Layer 7 of a small transformer language model trained on English Wikipedia (10 layers, counted from 0, width 128).
A neuron's activation on a vector x is SiLU(gate . x) times (in . x), where the dot is the dot product.

Input weights of the MLP neurons that the questions are about. A number n stands for n times 0.0046.
n61 gate: -10 7 34 4 -53 -9 20 30 7 -2 21 -13 25 17 -10 -7 -9 4 9 49 -3 -36 -16 -10 -46 -19 3 -20 -6 9 15 -12 3 -10 -13 9 0 -6 22 -17 17 27 27 16 -16 -19 -38 37 -48 -2 -31 -5 -17 45 1 18 -11 5 -45 42 45 -7 -25 15 1 -15 -16 23 -45 9 -49 -6 5 3 64 45 -7 -11 58 6 -31 -19 -33 32 -1 9 34 -7 4 -14 14 -52 -46 1 1 30 17 0 9 -1 -9 -5 32 1 15 16 14 -17 20 -2 -11 -5 -3 3 9 -42 13 -21 21 30 -29 -12 -13 -44 51 -19 -15 -46
n81 gate: 22 12 -18 2 52 -3 47 2 4 2 30 15 -40 2 37 14 50 -43 -5 -27 -30 -23 14 -15 -5 -3 -33 -5 2 -15 -65 -17 -42 6 -16 30 -40 -15 8 37 20 -13 38 -36 -17 -3 11 -53 -31 17 -13 2 2 4 26 -6 0 -47 -8 -11 8 -21 1 8 3 -21 -48 11 12 2 -36 -12 26 6 13 22 11 5 14 -48 -38 17 -5 -1 16 16 60 -2 23 -44 -34 50 -39 33 1 -5 5 -5 -18 -2 -2 -53 -6 -21 -25 11 -33 16 29 -36 32 10 -19 12 18 -54 41 4 -45 -33 17 5 1 -2 -24 -9 -2 23
n90 gate: 36 -21 20 -18 -1 22 19 -4 36 -7 37 -7 -33 10 19 16 18 -28 1 -42 28 5 -19 9 -36 24 -2 -11 -18 1 -17 -4 -29 43 -3 0 42 -3 46 24 -36 10 30 5 -13 -47 -12 -19 -15 -18 -69 -12 12 42 17 14 16 -40 -17 61 -50 16 -15 28 1 -31 -14 -36 -14 -8 -12 4 2 60 18 -11 -2 -18 1 23 22 -15 -17 28 2 -24 -10 32 -6 -2 -10 -1 -36 11 -50 -23 -16 -30 48 0 -19 0 -51 -29 48 -4 -33 31 7 5 -34 1 23 -51 16 -22 4 -9 2 19 -4 5 -8 -10 -3 38 35 -31
n96 gate: -33 0 14 -12 32 28 4 -5 8 -7 67 -14 -52 -15 5 -17 -32 14 6 47 -60 34 39 -34 1 -62 -5 13 1 -4 -16 36 7 13 -10 8 19 -19 44 11 43 -47 12 -1 1 7 -1 23 -41 -22 -8 -2 -65 64 -8 -1 24 4 19 -15 5 16 -15 -21 16 -29 10 5 -17 13 -4 17 -3 -10 17 -13 -22 -33 43 27 18 -17 -37 17 25 34 57 -7 22 1 -40 -19 -15 6 38 5 -10 26 5 13 -3 -25 14 -4 18 -4 25 17 1 2 10 1 -20 2 -43 -9 -8 -11 -10 10 15 -40 -3 -1 3 -8 -16 -45
n138 gate: -17 -20 11 -30 -37 45 5 -17 1 25 -21 -28 17 36 -10 -47 29 -25 -22 -1 4 -27 15 -3 -15 5 6 6 17 -28 -8 -37 -16 40 3 -7 -1 -8 22 21 33 17 -47 -10 38 -33 3 -42 6 31 6 -9 -1 31 -7 -5 50 4 20 29 -6 7 10 9 5 -1 28 41 32 22 -23 9 15 -27 -11 -11 3 -45 14 -18 19 -10 -22 -28 -4 30 5 12 -5 -72 -12 -27 5 39 -16 44 3 1 3 36 -10 -34 -13 16 23 32 -12 -40 -18 6 -34 -19 -22 10 14 -4 -33 21 6 8 -22 -5 23 21 23 -14 21 -28
n219 gate: -24 4 -41 -21 -41 -15 25 -2 6 -11 43 -2 49 -14 -4 35 -20 -39 16 -25 -48 13 12 -22 22 6 -62 12 23 -20 2 -23 -18 4 10 9 17 -44 -2 16 -43 78 -53 -18 -1 -51 -40 19 -65 -4 25 -1 -23 39 41 -24 -16 -10 13 27 -12 -30 5 33 22 3 18 -10 -14 -16 7 -30 -2 19 32 50 8 -10 35 22 21 -22 2 59 -22 -17 14 14 26 -25 14 18 48 15 -11 30 -3 5 -16 19 8 -52 8 8 11 65 -13 35 12 24 -33 -8 -27 -45 -15 -31 15 52 -27 -12 -3 5 -19 -26 -38 32 -17 -21
n244 gate: -17 10 -11 -25 45 -23 -26 42 18 29 -1 -7 17 19 1 1 15 5 -24 10 -43 10 -19 15 5 -27 -15 -5 -15 -30 27 -39 29 -7 -15 4 15 -19 13 32 -6 -12 6 20 -31 -40 21 -18 -10 3 9 3 4 6 9 -5 8 29 -10 12 -11 -28 27 -17 -1 20 -40 26 39 -20 -24 14 -26 8 -3 -6 -36 19 -16 1 1 -10 10 -62 16 3 22 8 -23 -25 -67 -30 -19 -2 -11 -5 -11 1 27 -5 -59 -29 20 8 7 26 23 24 -16 2 3 29 -19 -16 11 -22 20 19 19 -1 29 -27 -21 27 -47 3 9 -13
n259 gate: 7 65 -18 -32 8 30 18 6 -44 -18 -47 -11 11 24 -8 19 -28 17 -18 -2 8 -5 -36 23 45 6 -25 2 -28 -16 -40 54 -10 51 -10 -19 44 -6 -20 10 33 -41 13 -17 -4 -16 27 -4 17 -24 -2 -1 3 6 4 -1 -51 2 28 -13 -19 -16 42 21 -56 -8 -5 45 -2 61 -41 8 16 35 -27 17 -16 9 -6 17 -6 -15 -9 23 -33 -39 12 -51 29 -19 11 -11 -12 -14 -18 -2 -13 56 20 -9 -18 15 1 3 -39 18 -10 -15 4 -9 -4 -23 -53 -5 -2 -3 44 49 -13 -20 66 -13 4 52 -32 -10 -26 25
n61 in: -42 -35 -5 -8 -29 -24 -28 15 -13 12 18 15 13 -13 10 -22 -27 -10 19 -12 -11 -19 45 -36 -29 -13 16 48 19 21 10 6 23 28 -24 6 4 18 26 26 -41 25 16 -2 21 31 -24 20 -13 -49 -43 -22 25 5 9 8 5 -25 -4 8 14 8 -28 27 -30 14 54 37 -12 -21 -12 -1 29 -10 -28 28 -18 23 26 -51 -19 35 15 28 -3 0 -13 30 12 33 15 24 -15 -6 -1 17 -8 13 -47 -43 13 16 5 22 -62 -11 16 0 -25 -6 10 -21 1 -9 12 14 41 -35 -3 -1 21 26 -19 1 15 2 28 25
n81 in: 69 -26 -26 -19 -12 -24 -25 -11 -22 -38 38 5 22 -67 -29 -24 -51 -29 -4 10 9 34 22 -19 53 9 -20 28 -15 -16 -42 -16 -49 -11 22 11 -17 -6 -7 -27 -27 16 -18 -18 -1 33 13 -5 -7 -1 -18 17 -4 25 3 -10 37 -11 -15 -19 74 6 26 -8 2 -46 6 -16 24 -13 -6 -3 -48 -27 39 -1 -32 -13 9 -48 -1 -18 -10 -42 -22 -78 6 -39 18 -60 -21 7 -10 22 -47 -17 32 -26 -2 23 22 -21 2 -20 10 21 -18 -2 -12 12 48 -4 -37 15 29 -22 -20 34 23 -10 11 -21 0 -2 -3 -52 16 27
n90 in: 41 16 -21 -20 -25 29 -3 -27 34 24 24 -10 -25 14 18 3 13 -6 -2 9 64 -26 7 13 13 -20 -16 1 7 4 -7 -13 -17 43 -23 -7 13 46 10 9 -50 -36 22 30 -37 14 -18 13 -19 -14 17 -27 -23 -20 35 -14 49 7 10 -14 32 -24 34 20 2 23 11 30 -5 7 -27 -25 44 27 -39 -23 2 24 -4 -3 -8 21 37 6 -46 -23 -43 44 -23 -5 -19 14 1 28 -25 -17 9 10 25 -9 -11 10 12 37 46 14 -44 -45 5 -15 -21 -12 2 -18 -27 22 -10 25 -11 10 29 7 15 -53 15 53 9 -21
n96 in: 14 18 -10 -16 30 47 16 -13 -42 -13 22 -36 -8 11 -18 -46 18 -38 0 -5 -45 -66 2 44 -8 -23 -30 11 46 34 -27 17 37 18 -23 15 1 -10 -25 -20 3 22 24 -21 63 14 18 69 -8 -10 -19 26 -22 27 10 27 -20 -18 20 -9 23 34 -18 -11 22 -10 25 -8 3 17 -3 10 5 49 24 -25 -31 -13 11 37 -35 8 10 -12 19 1 -12 -5 0 -29 -4 -13 -24 55 37 27 -37 9 -22 3 14 21 7 -14 -18 -1 -18 -41 23 38 -2 1 1 20 34 -29 -21 -24 -11 -18 -24 14 -28 -63 27 27 0 -13
n138 in: -24 -23 -7 -36 -17 -4 22 40 26 3 -32 -36 -35 -14 -29 7 4 -16 -47 48 -42 -6 -32 22 -15 57 -8 23 7 40 17 7 65 -18 8 -8 49 -3 -34 -18 -32 -47 -3 11 -5 42 5 53 3 0 3 -12 -14 -14 -18 5 17 15 4 -16 -1 -17 29 -4 -14 -12 35 8 15 33 -22 31 -6 9 1 17 -34 29 -13 -21 31 -21 12 -31 4 22 7 8 -22 -12 -23 -55 -17 21 -2 -72 -10 -24 38 -3 -11 -17 16 13 -15 3 -19 -11 -9 -10 2 22 -31 56 -5 -8 -5 -43 23 18 27 33 51 -40 -9 7 -21 -12
n219 in: 78 -10 -28 38 -8 -14 -9 4 21 13 -23 -16 -32 9 -22 -8 -3 -16 17 -4 33 8 39 -88 11 25 40 -2 6 -44 -13 -33 15 11 33 -1 29 7 20 24 31 -21 23 -2 2 10 17 -32 2 13 -28 -2 -5 -21 28 13 12 -16 26 3 -23 10 -17 15 -29 -15 -19 -8 36 12 24 10 6 -44 -6 -30 30 -26 -17 -36 -35 6 -26 -23 66 38 -13 24 -3 28 -44 30 -2 1 25 49 68 33 -1 -17 -3 27 -7 -42 10 -26 22 -28 -49 -3 -21 -7 28 40 11 1 3 2 32 2 8 -6 47 -35 9 -55 13 26
n244 in: -30 -9 -9 1 28 -10 -11 24 -26 -31 9 45 1 30 33 14 15 -10 56 -19 -20 14 8 -5 -13 -4 -7 23 -2 -20 8 10 -37 5 -22 -3 0 -50 -58 10 12 -15 -6 -18 41 -19 6 -38 -11 -27 30 47 -18 3 13 -5 25 -14 -30 13 -26 27 5 10 -17 -16 -17 -26 -46 94 25 1 13 -62 6 -18 33 12 -14 15 -23 -1 -25 20 40 -26 12 16 -36 73 -16 -3 -3 16 0 -10 -8 9 -34 18 7 16 -18 -28 -15 7 13 -32 7 -21 28 5 -6 -36 -3 3 -33 20 -10 -22 11 31 6 36 -13 8 -12 46
n259 in: 17 -23 15 -31 -35 19 -21 -29 16 -20 -18 -23 25 3 23 0 -24 -6 2 13 -17 28 7 11 -19 -29 39 10 -24 26 7 -4 -39 13 -39 -23 -8 12 39 21 -10 -6 5 -31 21 -62 -7 26 6 -32 -11 9 14 -27 -7 -37 16 7 -34 -20 25 27 -26 17 -49 11 -46 -37 62 9 16 -12 -3 20 5 -47 57 -17 33 29 12 -38 -17 1 -17 4 10 10 -12 24 -23 -38 42 -12 9 33 -29 3 35 24 8 19 35 28 -8 -2 34 28 -6 -20 -41 -16 6 29 18 -38 48 5 4 4 49 1 -16 7 -17 10 13 -21

Each question shows a token from some text and the vector x that enters the MLP there. A number n stands for n times 0.065.

" |": 14 -12 5 -26 -5 18 -5 -7 20 2 7 22 1 -19 18 4 3 -5 12 -2 13 -37 -3 -5 3 -16 17 17 1 -14 -24 -14 -23 -24 -4 -29 -24 -2 -3 15 -6 5 19 -7 -9 38 9 5 11 2 28 -8 3 -29 -2 -11 2 33 15 7 0 0 -11 -50 24 27 18 -11 2 1 7 -10 -3 -4 -23 6 12 -16 -2 13 7 4 21 15 13 -2 -43 -2 -12 -16 -2 -7 6 -29 21 29 -1 -10 -7 0 0 6 1 -9 13 -34 8 10 9 -3 -9 1 -20 5 4 22 -4 -22 13 -15 -17 -10 -6 -3 -11 -18 -19 -50
Which neuron lights up most? n244

" including": 6 15 -3 -5 10 5 9 8 2 32 -5 -9 2 21 0 1 5 9 32 3 2 1 -15 2 5 -16 -5 -1 -10 6 -6 3 -21 20 -2 16 11 15 -11 14 -10 3 5 -26 -17 12 4 -4 -5 -5 5 3 -3 20 6 25 3 -14 -13 -4 22 -8 15 -14 -13 -10 1 4 -5 -25 -14 7 -1 12 4 7 -1 -13 -4 6 16 4 20 15 -14 1 -90 -6 7 5 2 14 -1 17 16 6 2 -10 4 -15 -7 -3 0 -10 -8 -38 1 9 -7 2 4 -1 5 12 2 47 19 -4 6 -12 6 -3 7 -8 -11 -4 0 -8
Which neuron fires most, and how strongly? n90, at about 1.4

" l": 4 -26 13 2 16 -19 6 -14 -11 -7 8 23 -12 -32 22 2 17 10 -4 -16 31 -9 -4 15 11 1 -23 -3 11 6 13 13 6 14 -26 17 -28 -4 -18 -5 -14 -2 -3 -32 -2 -1 -7 -4 6 12 5 10 17 5 -5 -9 10 -9 5 20 -16 0 -45 4 -13 9 -4 -2 -32 0 5 52 2 16 53 -2 -1 11 -17 -5 -40 23 -6 -19 -27 12 -38 -43 -6 -9 1 10 -6 -3 -1 -18 13 7 22 18 7 23 -2 6 -9 -19 4 -13 -26 -11 5 -12 10 20 21 -20 -13 4 32 14 -8 -18 -12 -33 9 -22 3 27
The three highest activations, in order: n81, n259, n138

"a": 8 -37 -24 -5 -21 12 1 -12 23 -9 -3 9 21 -11 24 18 -14 2 27 -28 10 -1 -29 3 5 10 24 -25 -5 36 28 1 1 -16 23 29 1 37 4 -8 -16 11 17 30 -11 7 4 22 41 4 -2 -39 -15 -46 0 2 -16 -6 -2 13 15 -38 -22 31 10 -14 -20 -8 8 2 22 -4 -8 18 -29 -15 -3 30 11 4 -33 13 -9 1 18 -14 -8 2 -7 -31 18 2 -15 -48 26 -19 40 8 -12 -24 15 12 17 4 36 -26 -10 -13 -38 14 6 -6 -10 51 -3 -3 -12 -15 3 14 11 5 20 18 -9 -7 10 -21
Which neuron fires most, and how strongly? n244, at about 0.93

"ph": 2 -16 18 17 20 -17 19 -13 -10 15 21 -18 -41 21 27 -6 12 -1 28 -9 -3 11 -16 -40 -5 13 22 -22 15 16 -15 11 -15 1 18 -9 -11 13 -23 -19 4 1 -15 14 -14 42 -16 -1 4 -20 22 14 3 -2 -8 -11 12 7 21 -8 7 -10 -1 8 9 11 4 -29 1 -5 -13 2 -22 -6 -3 1 -11 0 20 -8 -12 60 -2 9 27 17 -13 8 -46 -32 -32 2 6 3 -8 -58 26 5 2 -4 1 -7 -16 -21 -32 -43 -8 12 -9 10 7 -13 20 21 21 7 30 8 23 -53 7 5 -6 -18 12 -19 12 -1
Which neuron lights up most? n81

" ": 13 -8 -12 -16 14 5 -12 18 -16 -5 -23 -5 2 5 4 0 -6 -4 -11 22 -1 -60 -10 -2 -3 -9 4 8 7 35 -15 -3 1 -6 -5 -5 1 0 6 -19 14 -8 -3 -7 2 -13 13 -1 14 -11 1 -2 0 0 3 -1 -8 -7 0 -7 0 -7 3 5 -13 11 -4 15 16 -4 13 4 2 3 -5 -2 19 44 -13 3 -9 17 -2 -1 -13 -9 -35 13 -5 -18 13 8 10 -8 -15 10 -7 9 -14 5 -14 -8 14 24 -1 -34 -14 -8 9 14 13 -6 3 16 -2 -6 -2 -4 -5 -6 12 1 -30 -1 7 -9 -2 0
Which neuron lights up most? n259

"40": -5 -5 4 51 -14 -16 4 3 15 -10 5 -17 6 4 18 7 -16 -2 22 0 33 -46 4 9 -15 9 24 16 18 18 -23 1 16 -4 -3 17 -3 -7 -14 -1 -6 -5 6 -14 8 3 -12 -17 -26 -6 2 2 -8 3 3 -14 29 -2 -24 14 -4 18 -10 21 12 8 -9 24 -5 5 -16 5 64 7 1 5 2 7 19 -22 -13 -18 11 16 -17 2 -29 -8 -19 -12 -4 6 20 -21 -13 -8 6 5 -6 2 16 -7 -8 1 -11 -5 8 -32 -14 11 -3 -22 -6 -19 6 2 -21 8 27 -12 -8 28 -4 1 6 1 -9 8
Which neuron lights up most? n61

",": -18 -18 -6 4 14 -8 -1 18 -11 -11 1 -4 -7 -7 6 -7 3 7 22 -10 -11 -2 -4 16 6 11 -7 7 2 0 1 17 -6 -7 11 -12 29 8 -15 -1 14 0 -1 2 -18 -12 -8 -3 26 -5 9 5 23 2 2 6 22 8 -5 -14 -10 23 -7 -8 -16 -23 21 26 -1 -4 -5 -3 -15 3 -2 -17 -4 4 -5 -6 6 8 -25 20 3 -8 -80 0 -11 6 -10 -6 9 -1 14 8 -4 16 12 -10 -3 28 7 -18 -11 -52 11 -1 2 -16 -2 -24 15 7 -16 44 14 -26 -13 -14 -13 3 8 -4 -11 -4 -2 4
Which neuron fires most, and how strongly? n81, at about 0.22

"hes": -7 18 -17 4 6 -21 -3 35 2 38 22 -10 27 2 3 -14 3 -2 56 26 27 7 -11 -11 36 -9 21 28 -14 26 1 6 -19 -25 -22 -11 -27 -3 -21 21 11 13 34 -18 23 14 4 -2 18 -4 13 -3 -6 15 9 4 3 -14 10 -24 4 -19 -2 9 -8 -47 -3 -2 23 -21 16 -14 -7 3 -21 -4 1 -12 14 9 -10 6 -36 -4 -4 -1 -45 -16 -6 -13 -9 -16 -7 -4 -16 2 -5 -7 12 5 3 15 13 -13 -7 -37 13 -7 -8 13 13 14 10 7 24 -17 18 2 -5 8 -9 15 -7 2 28 -9 25 21
Which neuron lights up most? n138

" by": 8 15 -13 -15 -5 15 -1 3 2 11 -1 -7 7 28 14 -18 -12 4 24 11 -2 5 1 0 -3 -7 -2 -3 -9 6 -2 9 -17 6 13 1 -14 -1 -6 11 6 15 27 -12 -28 -8 10 0 -16 -3 -3 -3 0 10 -3 22 0 -13 -6 -4 -6 -7 25 -10 -5 -16 15 16 -15 2 -20 8 -14 1 -18 5 12 -21 1 11 3 10 9 -8 5 -14 -89 -3 8 -14 -4 24 -2 2 16 -12 -6 -15 -2 -18 1 6 4 4 14 -39 4 4 -1 17 -6 -2 -4 -4 11 46 6 6 9 -15 8 -2 14 9 -7 11 9 -13
Which neuron lights up most? n90

"-": -1 3 -9 31 -3 21 -10 2 13 16 -8 -22 -4 14 -2 1 11 -10 -24 -7 13 -17 -16 12 -2 -33 -18 -13 -20 1 -32 4 -14 -24 13 -55 -3 21 14 -6 -4 -8 5 1 -1 28 8 27 12 27 20 -5 -16 33 0 -11 -8 1 9 0 -14 4 28 31 8 -10 -23 -7 12 -43 20 -12 7 7 1 1 -2 10 -45 24 8 -11 31 -11 -23 -13 -39 -21 -37 3 -7 15 18 11 -17 -6 36 -17 -7 33 4 -5 14 -8 -24 -2 -32 18 -19 -12 9 -9 -30 2 -14 16 18 7 -19 -9 -16 -13 0 -4 -34 -8 8 -36
Which neuron fires most, and how strongly? n61, at about 0.48

" g": 11 -8 25 -11 -11 -20 -12 10 -18 2 2 8 -7 -22 -2 -9 -11 -5 -10 10 20 14 23 22 10 -7 -17 3 -11 24 -10 -1 -17 19 17 35 -29 -23 5 -14 -6 -8 3 -1 -12 3 17 13 8 -16 -11 42 13 -16 -19 -18 17 7 -12 -5 -11 -40 -15 20 -31 -14 14 -8 -5 -43 -5 39 -5 21 6 15 -8 6 -29 -18 9 7 -1 -2 5 -5 -42 -3 -31 -5 -3 12 -3 36 4 -6 11 12 -6 3 -15 -6 2 28 -12 -33 2 -9 -16 34 22 11 8 1 37 -6 -3 6 0 8 -18 -1 10 -14 -30 -14 -7 4
Which neuron fires most, and how strongly? n259, at about 0.2

"es": 2 25 -12 14 -7 -21 24 11 21 10 19 -13 59 -8 8 -5 15 15 39 1 10 3 -2 -18 21 -1 20 9 -28 26 -11 -17 7 -14 -11 22 -29 -1 -2 3 -4 3 27 -2 23 -10 1 -11 -5 -6 -13 7 -19 3 5 1 26 -8 4 -14 -14 -35 1 14 12 -46 0 -9 17 -5 -8 -14 14 -6 -2 -23 1 -31 -18 3 -3 8 -34 -19 8 5 -42 -21 -7 -4 -23 -11 1 -36 -1 12 4 -5 -1 -17 1 15 -4 -2 0 -54 0 23 -19 5 21 26 17 8 11 -16 25 2 -8 -1 -14 -3 15 -2 6 -14 7 30
The three highest activations, in order: n81, n138, n96

"n": -16 -6 0 29 2 23 -27 -13 -4 -30 -15 22 -17 -30 -22 -11 5 0 27 1 -20 -6 6 -32 5 13 -16 -21 -5 11 6 7 23 25 21 -16 -1 3 32 -51 -7 20 -3 -32 9 35 15 -9 8 -17 13 -26 18 6 5 -46 9 3 24 4 -3 -7 -2 23 -17 -13 0 38 2 6 -5 -15 -14 -44 16 -5 -6 9 -2 -5 -6 3 -9 -8 6 -14 -35 -17 -11 -6 17 -8 -15 -16 18 8 9 5 5 -17 1 -2 -9 -5 17 -36 -2 1 11 -23 4 8 -11 14 24 44 -11 -2 -33 1 -11 -13 -40 -16 17 7 15 22
Which neuron fires most, and how strongly? n259, at about 0.53

" w": -21 -54 15 -8 -16 -18 10 -7 -5 -27 -36 2 5 -11 -6 -8 8 5 14 23 -10 6 7 -2 9 -21 -9 -2 11 6 2 22 -5 3 20 29 -29 -1 -15 -30 -12 -14 8 1 20 31 19 8 -11 -5 24 0 22 7 -19 -22 25 -15 2 -46 -4 3 1 -9 12 -33 2 4 34 -26 15 29 -23 19 0 0 19 8 -17 -5 5 -4 27 24 -8 -7 -44 8 -12 1 3 -16 -21 5 14 -9 -7 13 10 4 4 9 13 39 5 -32 4 14 12 1 -4 -33 4 -4 16 8 24 16 -35 18 -6 10 0 -11 -12 -21 19 12
Which neuron lights up most? n219

"ass": -13 -2 -7 12 -4 -7 -18 23 23 12 -1 -22 3 35 -3 -28 -2 -10 50 -26 2 -5 2 14 5 45 22 20 -2 17 -17 -7 13 -20 13 16 -8 -29 -14 -1 -22 -2 -12 -9 25 23 7 -2 8 -7 -1 8 -13 -7 -2 20 -5 -2 -14 11 -60 17 -2 11 -10 7 -14 -6 25 5 44 4 17 -11 9 -14 -4 22 -22 6 -6 -3 -3 22 15 21 -30 -29 -23 3 4 -6 10 8 18 -32 -1 6 11 8 7 1 7 -9 -14 -58 39 19 -10 10 2 7 17 12 20 -18 14 8 4 -4 3 -8 19 -26 1 -17 1 4
Which two neurons fire most, strongest first? n81, n90

"ist": -31 13 8 -4 -28 -4 -23 33 -13 4 -3 1 -35 -28 -35 44 -12 24 -2 31 16 -1 -27 -1 20 9 -10 1 26 23 13 2 31 -10 7 38 -14 47 -6 -7 15 -8 -16 12 -8 7 -7 44 5 -26 14 13 -19 19 -6 -14 1 -37 -17 -11 -5 -4 2 3 -23 6 -9 32 0 -50 17 16 33 11 4 -12 -6 -30 -13 25 1 0 18 14 -13 -9 -14 1 -23 -13 12 -14 8 -30 -2 -23 -12 -22 -6 -25 26 -9 38 14 19 -20 -36 1 -8 -6 -18 1 14 -6 23 -18 38 26 5 27 -13 -31 41 1 13 4 -11 -7
Which neuron fires most, and how strongly? n244, at about 1.1

"–": -2 3 -23 -28 -5 32 26 19 1 -7 -49 9 19 13 1 -16 -12 -26 -13 -19 13 -20 14 -23 11 -6 0 -11 -4 33 -9 -18 16 5 3 -24 16 26 19 -24 3 -8 -8 -38 12 13 11 -12 -14 -16 -35 9 20 -17 9 0 -30 19 4 -10 62 -6 -5 2 1 -20 -8 9 23 -20 14 22 -19 -28 1 9 -18 25 -16 8 -13 4 -7 6 -33 18 -40 22 -20 -1 4 14 9 37 -1 -27 18 -4 -7 13 20 40 20 -3 19 2 -1 -20 -5 45 -10 9 6 -10 3 1 2 -14 9 3 0 -1 9 21 -2 18 13 -18
The three highest activations, in order: n138, n244, n259

"ion": 13 -4 16 37 -2 4 -45 -27 -1 5 2 3 5 -1 5 15 -8 4 43 -11 9 10 -23 -1 -18 1 1 -3 1 5 12 -8 -7 31 -15 6 24 -3 9 2 13 -38 -33 -22 -21 23 9 12 -15 4 -39 2 -4 -18 -2 -17 -7 -11 27 -16 0 16 4 24 3 -12 -12 -22 29 -24 18 9 -16 2 10 -8 16 -17 10 -7 -28 -28 -14 1 6 2 -21 15 -9 9 19 -4 -7 -5 37 -45 5 -6 8 25 -12 1 13 2 7 -55 23 -19 31 -20 -3 23 -3 22 -4 2 -12 8 -12 8 -9 10 13 -33 -6 24 -6 1
The three highest activations, in order: n90, n61, n81

"17": 2 11 3 49 16 -12 21 -2 20 -45 -7 0 2 -1 21 2 -15 -15 15 -4 12 -49 -7 -8 2 -18 7 1 23 29 5 -5 12 5 2 19 -9 -3 8 -3 -29 -8 1 -17 22 9 -38 -7 -10 4 -8 9 -15 23 -3 -5 14 9 6 -5 -1 2 -1 21 10 -14 -12 22 -5 -13 -4 8 51 -2 6 9 -5 -4 19 -26 -19 -6 30 -8 9 -14 -25 -16 -14 -3 20 5 -5 -12 -17 22 0 -4 -8 -6 -2 5 -10 -14 -19 -1 3 -11 -2 24 -17 -6 -6 -9 4 12 -5 -16 5 3 -15 27 10 15 -6 11 -6 28
Which neuron lights up most? n61

"ines": -16 -6 10 9 20 -6 -28 19 4 19 -28 -4 13 6 -10 -9 12 -27 17 5 14 0 -35 15 30 6 -34 -41 6 15 33 -24 22 -2 -12 -3 -18 -10 -19 -32 0 -26 -38 12 -7 9 21 25 27 -4 -52 1 10 -17 -4 -14 -17 -11 -26 -1 -28 16 8 -8 13 30 31 2 -16 -21 -27 5 8 19 -9 -27 18 -28 -10 2 -29 -23 -24 12 -11 -7 -8 10 -18 3 -5 15 22 27 13 20 34 21 -3 24 10 4 19 22 8 -26 -6 -32 15 9 55 20 20 -13 25 9 16 5 -23 12 16 14 63 -10 4 -5 -8 0
Which neuron fires most, and how strongly? n81, at about 0.38

"air": 16 -6 -14 4 11 0 -11 28 -8 -17 -7 -6 -4 4 -23 -24 -17 -8 60 -11 3 15 15 -9 6 -10 -16 25 8 15 -13 -1 0 -1 21 17 5 -29 -19 2 -7 8 -5 -11 23 -33 -5 10 -4 8 -6 28 -13 -3 -2 1 -2 -3 0 16 8 4 11 26 9 14 0 -13 10 17 -11 -4 -3 -17 -1 -5 -6 -12 -26 8 20 23 -25 -5 18 -2 -45 -15 18 -32 -1 23 35 17 -23 2 -17 4 18 8 16 1 1 -14 -18 -57 25 12 6 6 0 -6 2 1 -2 6 18 -3 -4 11 -20 10 0 -1 -9 21 0 -4
Which neuron lights up most? n219

"red": -29 24 -20 11 0 -5 -32 21 -17 40 6 23 13 -3 26 11 -7 1 36 -7 19 15 -18 -5 18 -19 6 19 -37 -18 -7 30 9 18 0 8 2 35 7 -16 16 15 16 -21 25 11 -11 2 -5 -33 7 -5 7 -2 1 11 -2 -3 -8 -5 16 0 20 -8 15 -12 -29 -15 17 -13 -12 -15 30 1 13 13 -7 1 -7 7 -17 3 -36 -26 -7 2 -52 -26 6 1 5 15 16 18 11 15 14 8 -2 -11 17 0 15 -25 -23 -46 -1 9 6 -3 -10 1 -2 12 16 7 41 -4 -1 3 -10 1 1 10 -19 -2 -10 -1
Which neuron fires most, and how strongly? n259, at about 1.4

" kill": -12 -1 4 -9 -16 4 7 33 17 3 -3 -3 15 -8 18 21 -7 -2 37 -21 -3 8 29 -6 -1 -1 23 23 11 -2 16 24 16 6 25 -7 -30 -1 -4 -11 28 5 26 1 2 -18 30 -19 -16 1 18 20 1 -6 -13 -10 -3 -7 12 -5 -15 -10 3 14 -5 -23 18 -22 12 -5 2 -4 -3 -4 -15 3 7 9 -4 10 -7 34 19 19 14 11 -55 9 -18 -1 16 23 28 8 22 41 5 16 7 9 24 -13 30 14 12 -44 21 1 19 21 -11 -17 34 -25 2 -2 17 8 -22 6 -5 0 25 -9 17 20 -3 12
Which neuron lights up most? n219

"59": 12 1 -7 41 4 -21 16 -6 2 -19 -2 0 -7 -12 13 -17 -18 -3 19 -8 31 -51 -7 5 -1 -8 11 -11 27 19 3 3 -7 7 10 26 -18 1 -9 -17 -2 -14 -2 -17 -8 14 -24 -13 -19 3 0 4 -11 8 -1 -16 28 9 -14 2 11 16 -14 13 10 -2 -10 34 7 -6 -14 3 68 -2 24 8 -1 -8 20 -28 -13 -10 15 -12 11 -2 -16 -9 -10 7 9 1 1 -14 -24 11 5 -3 -12 3 13 -4 10 1 -4 -3 22 -25 -6 16 -25 10 -15 -11 8 9 -9 -15 4 -10 -26 26 24 5 3 4 -17 14
Which neuron fires most, and how strongly? n61, at about 4.2

"as": 10 -13 9 22 25 2 -56 2 5 -5 -17 8 -18 5 -4 -14 -7 -12 38 3 13 1 -4 -1 15 16 13 0 16 3 -38 7 -18 -22 8 1 -26 -5 39 6 -16 17 -23 -4 3 16 -4 -2 -8 -11 22 4 7 -7 6 10 -21 -6 24 1 -1 14 1 4 4 6 14 -6 -23 9 12 -12 29 -12 5 -2 -13 14 -38 -6 11 37 8 7 15 -27 -42 32 -18 -24 11 -41 -13 3 25 -19 11 8 -6 -10 -7 -5 21 11 8 -44 7 0 11 23 -18 24 -2 27 5 19 -21 -20 -33 2 12 26 -10 -11 21 -29 24 5
Which neuron lights up most? n259

"le": 3 -42 -11 9 -5 -16 11 -29 7 -38 -7 21 6 1 12 24 7 0 8 2 -3 -1 -11 5 29 -47 10 13 3 28 -7 1 4 -27 28 11 5 16 -15 32 17 3 11 2 -26 -3 17 6 -13 6 -6 -11 -35 22 -16 12 12 -9 21 5 -6 -26 -8 13 39 1 9 18 20 -1 23 1 21 18 39 -37 12 -4 -10 23 17 12 -7 -9 10 -3 -32 -12 -18 -12 10 -12 20 -1 16 8 -3 13 12 40 -23 19 -16 34 -12 -40 27 7 -25 32 -8 5 -2 3 0 1 5 38 -36 25 16 8 12 6 -24 11 11 -12
The three highest activations, in order: n61, n96, n81

"200": -11 -22 -9 41 -2 17 8 -16 20 -8 -37 14 -7 -11 24 9 -17 -37 8 -9 39 -23 20 12 -4 8 24 -5 -14 6 -21 16 38 10 -12 22 -6 -3 15 -6 11 -9 -23 -14 30 0 15 -15 -12 0 -16 -10 7 -3 5 -13 -27 19 -6 -5 10 7 23 19 25 3 4 27 -4 -6 -6 -9 21 -4 29 9 -14 -18 7 7 -30 18 7 -5 -31 -9 -53 6 -26 14 2 7 -12 -10 -3 -9 28 -21 6 -19 20 -1 21 -4 18 -2 -7 -8 -33 -13 0 0 -3 -14 3 -9 -30 -11 1 -22 42 16 -1 20 0 -5 4 -23
Which neuron lights up most? n90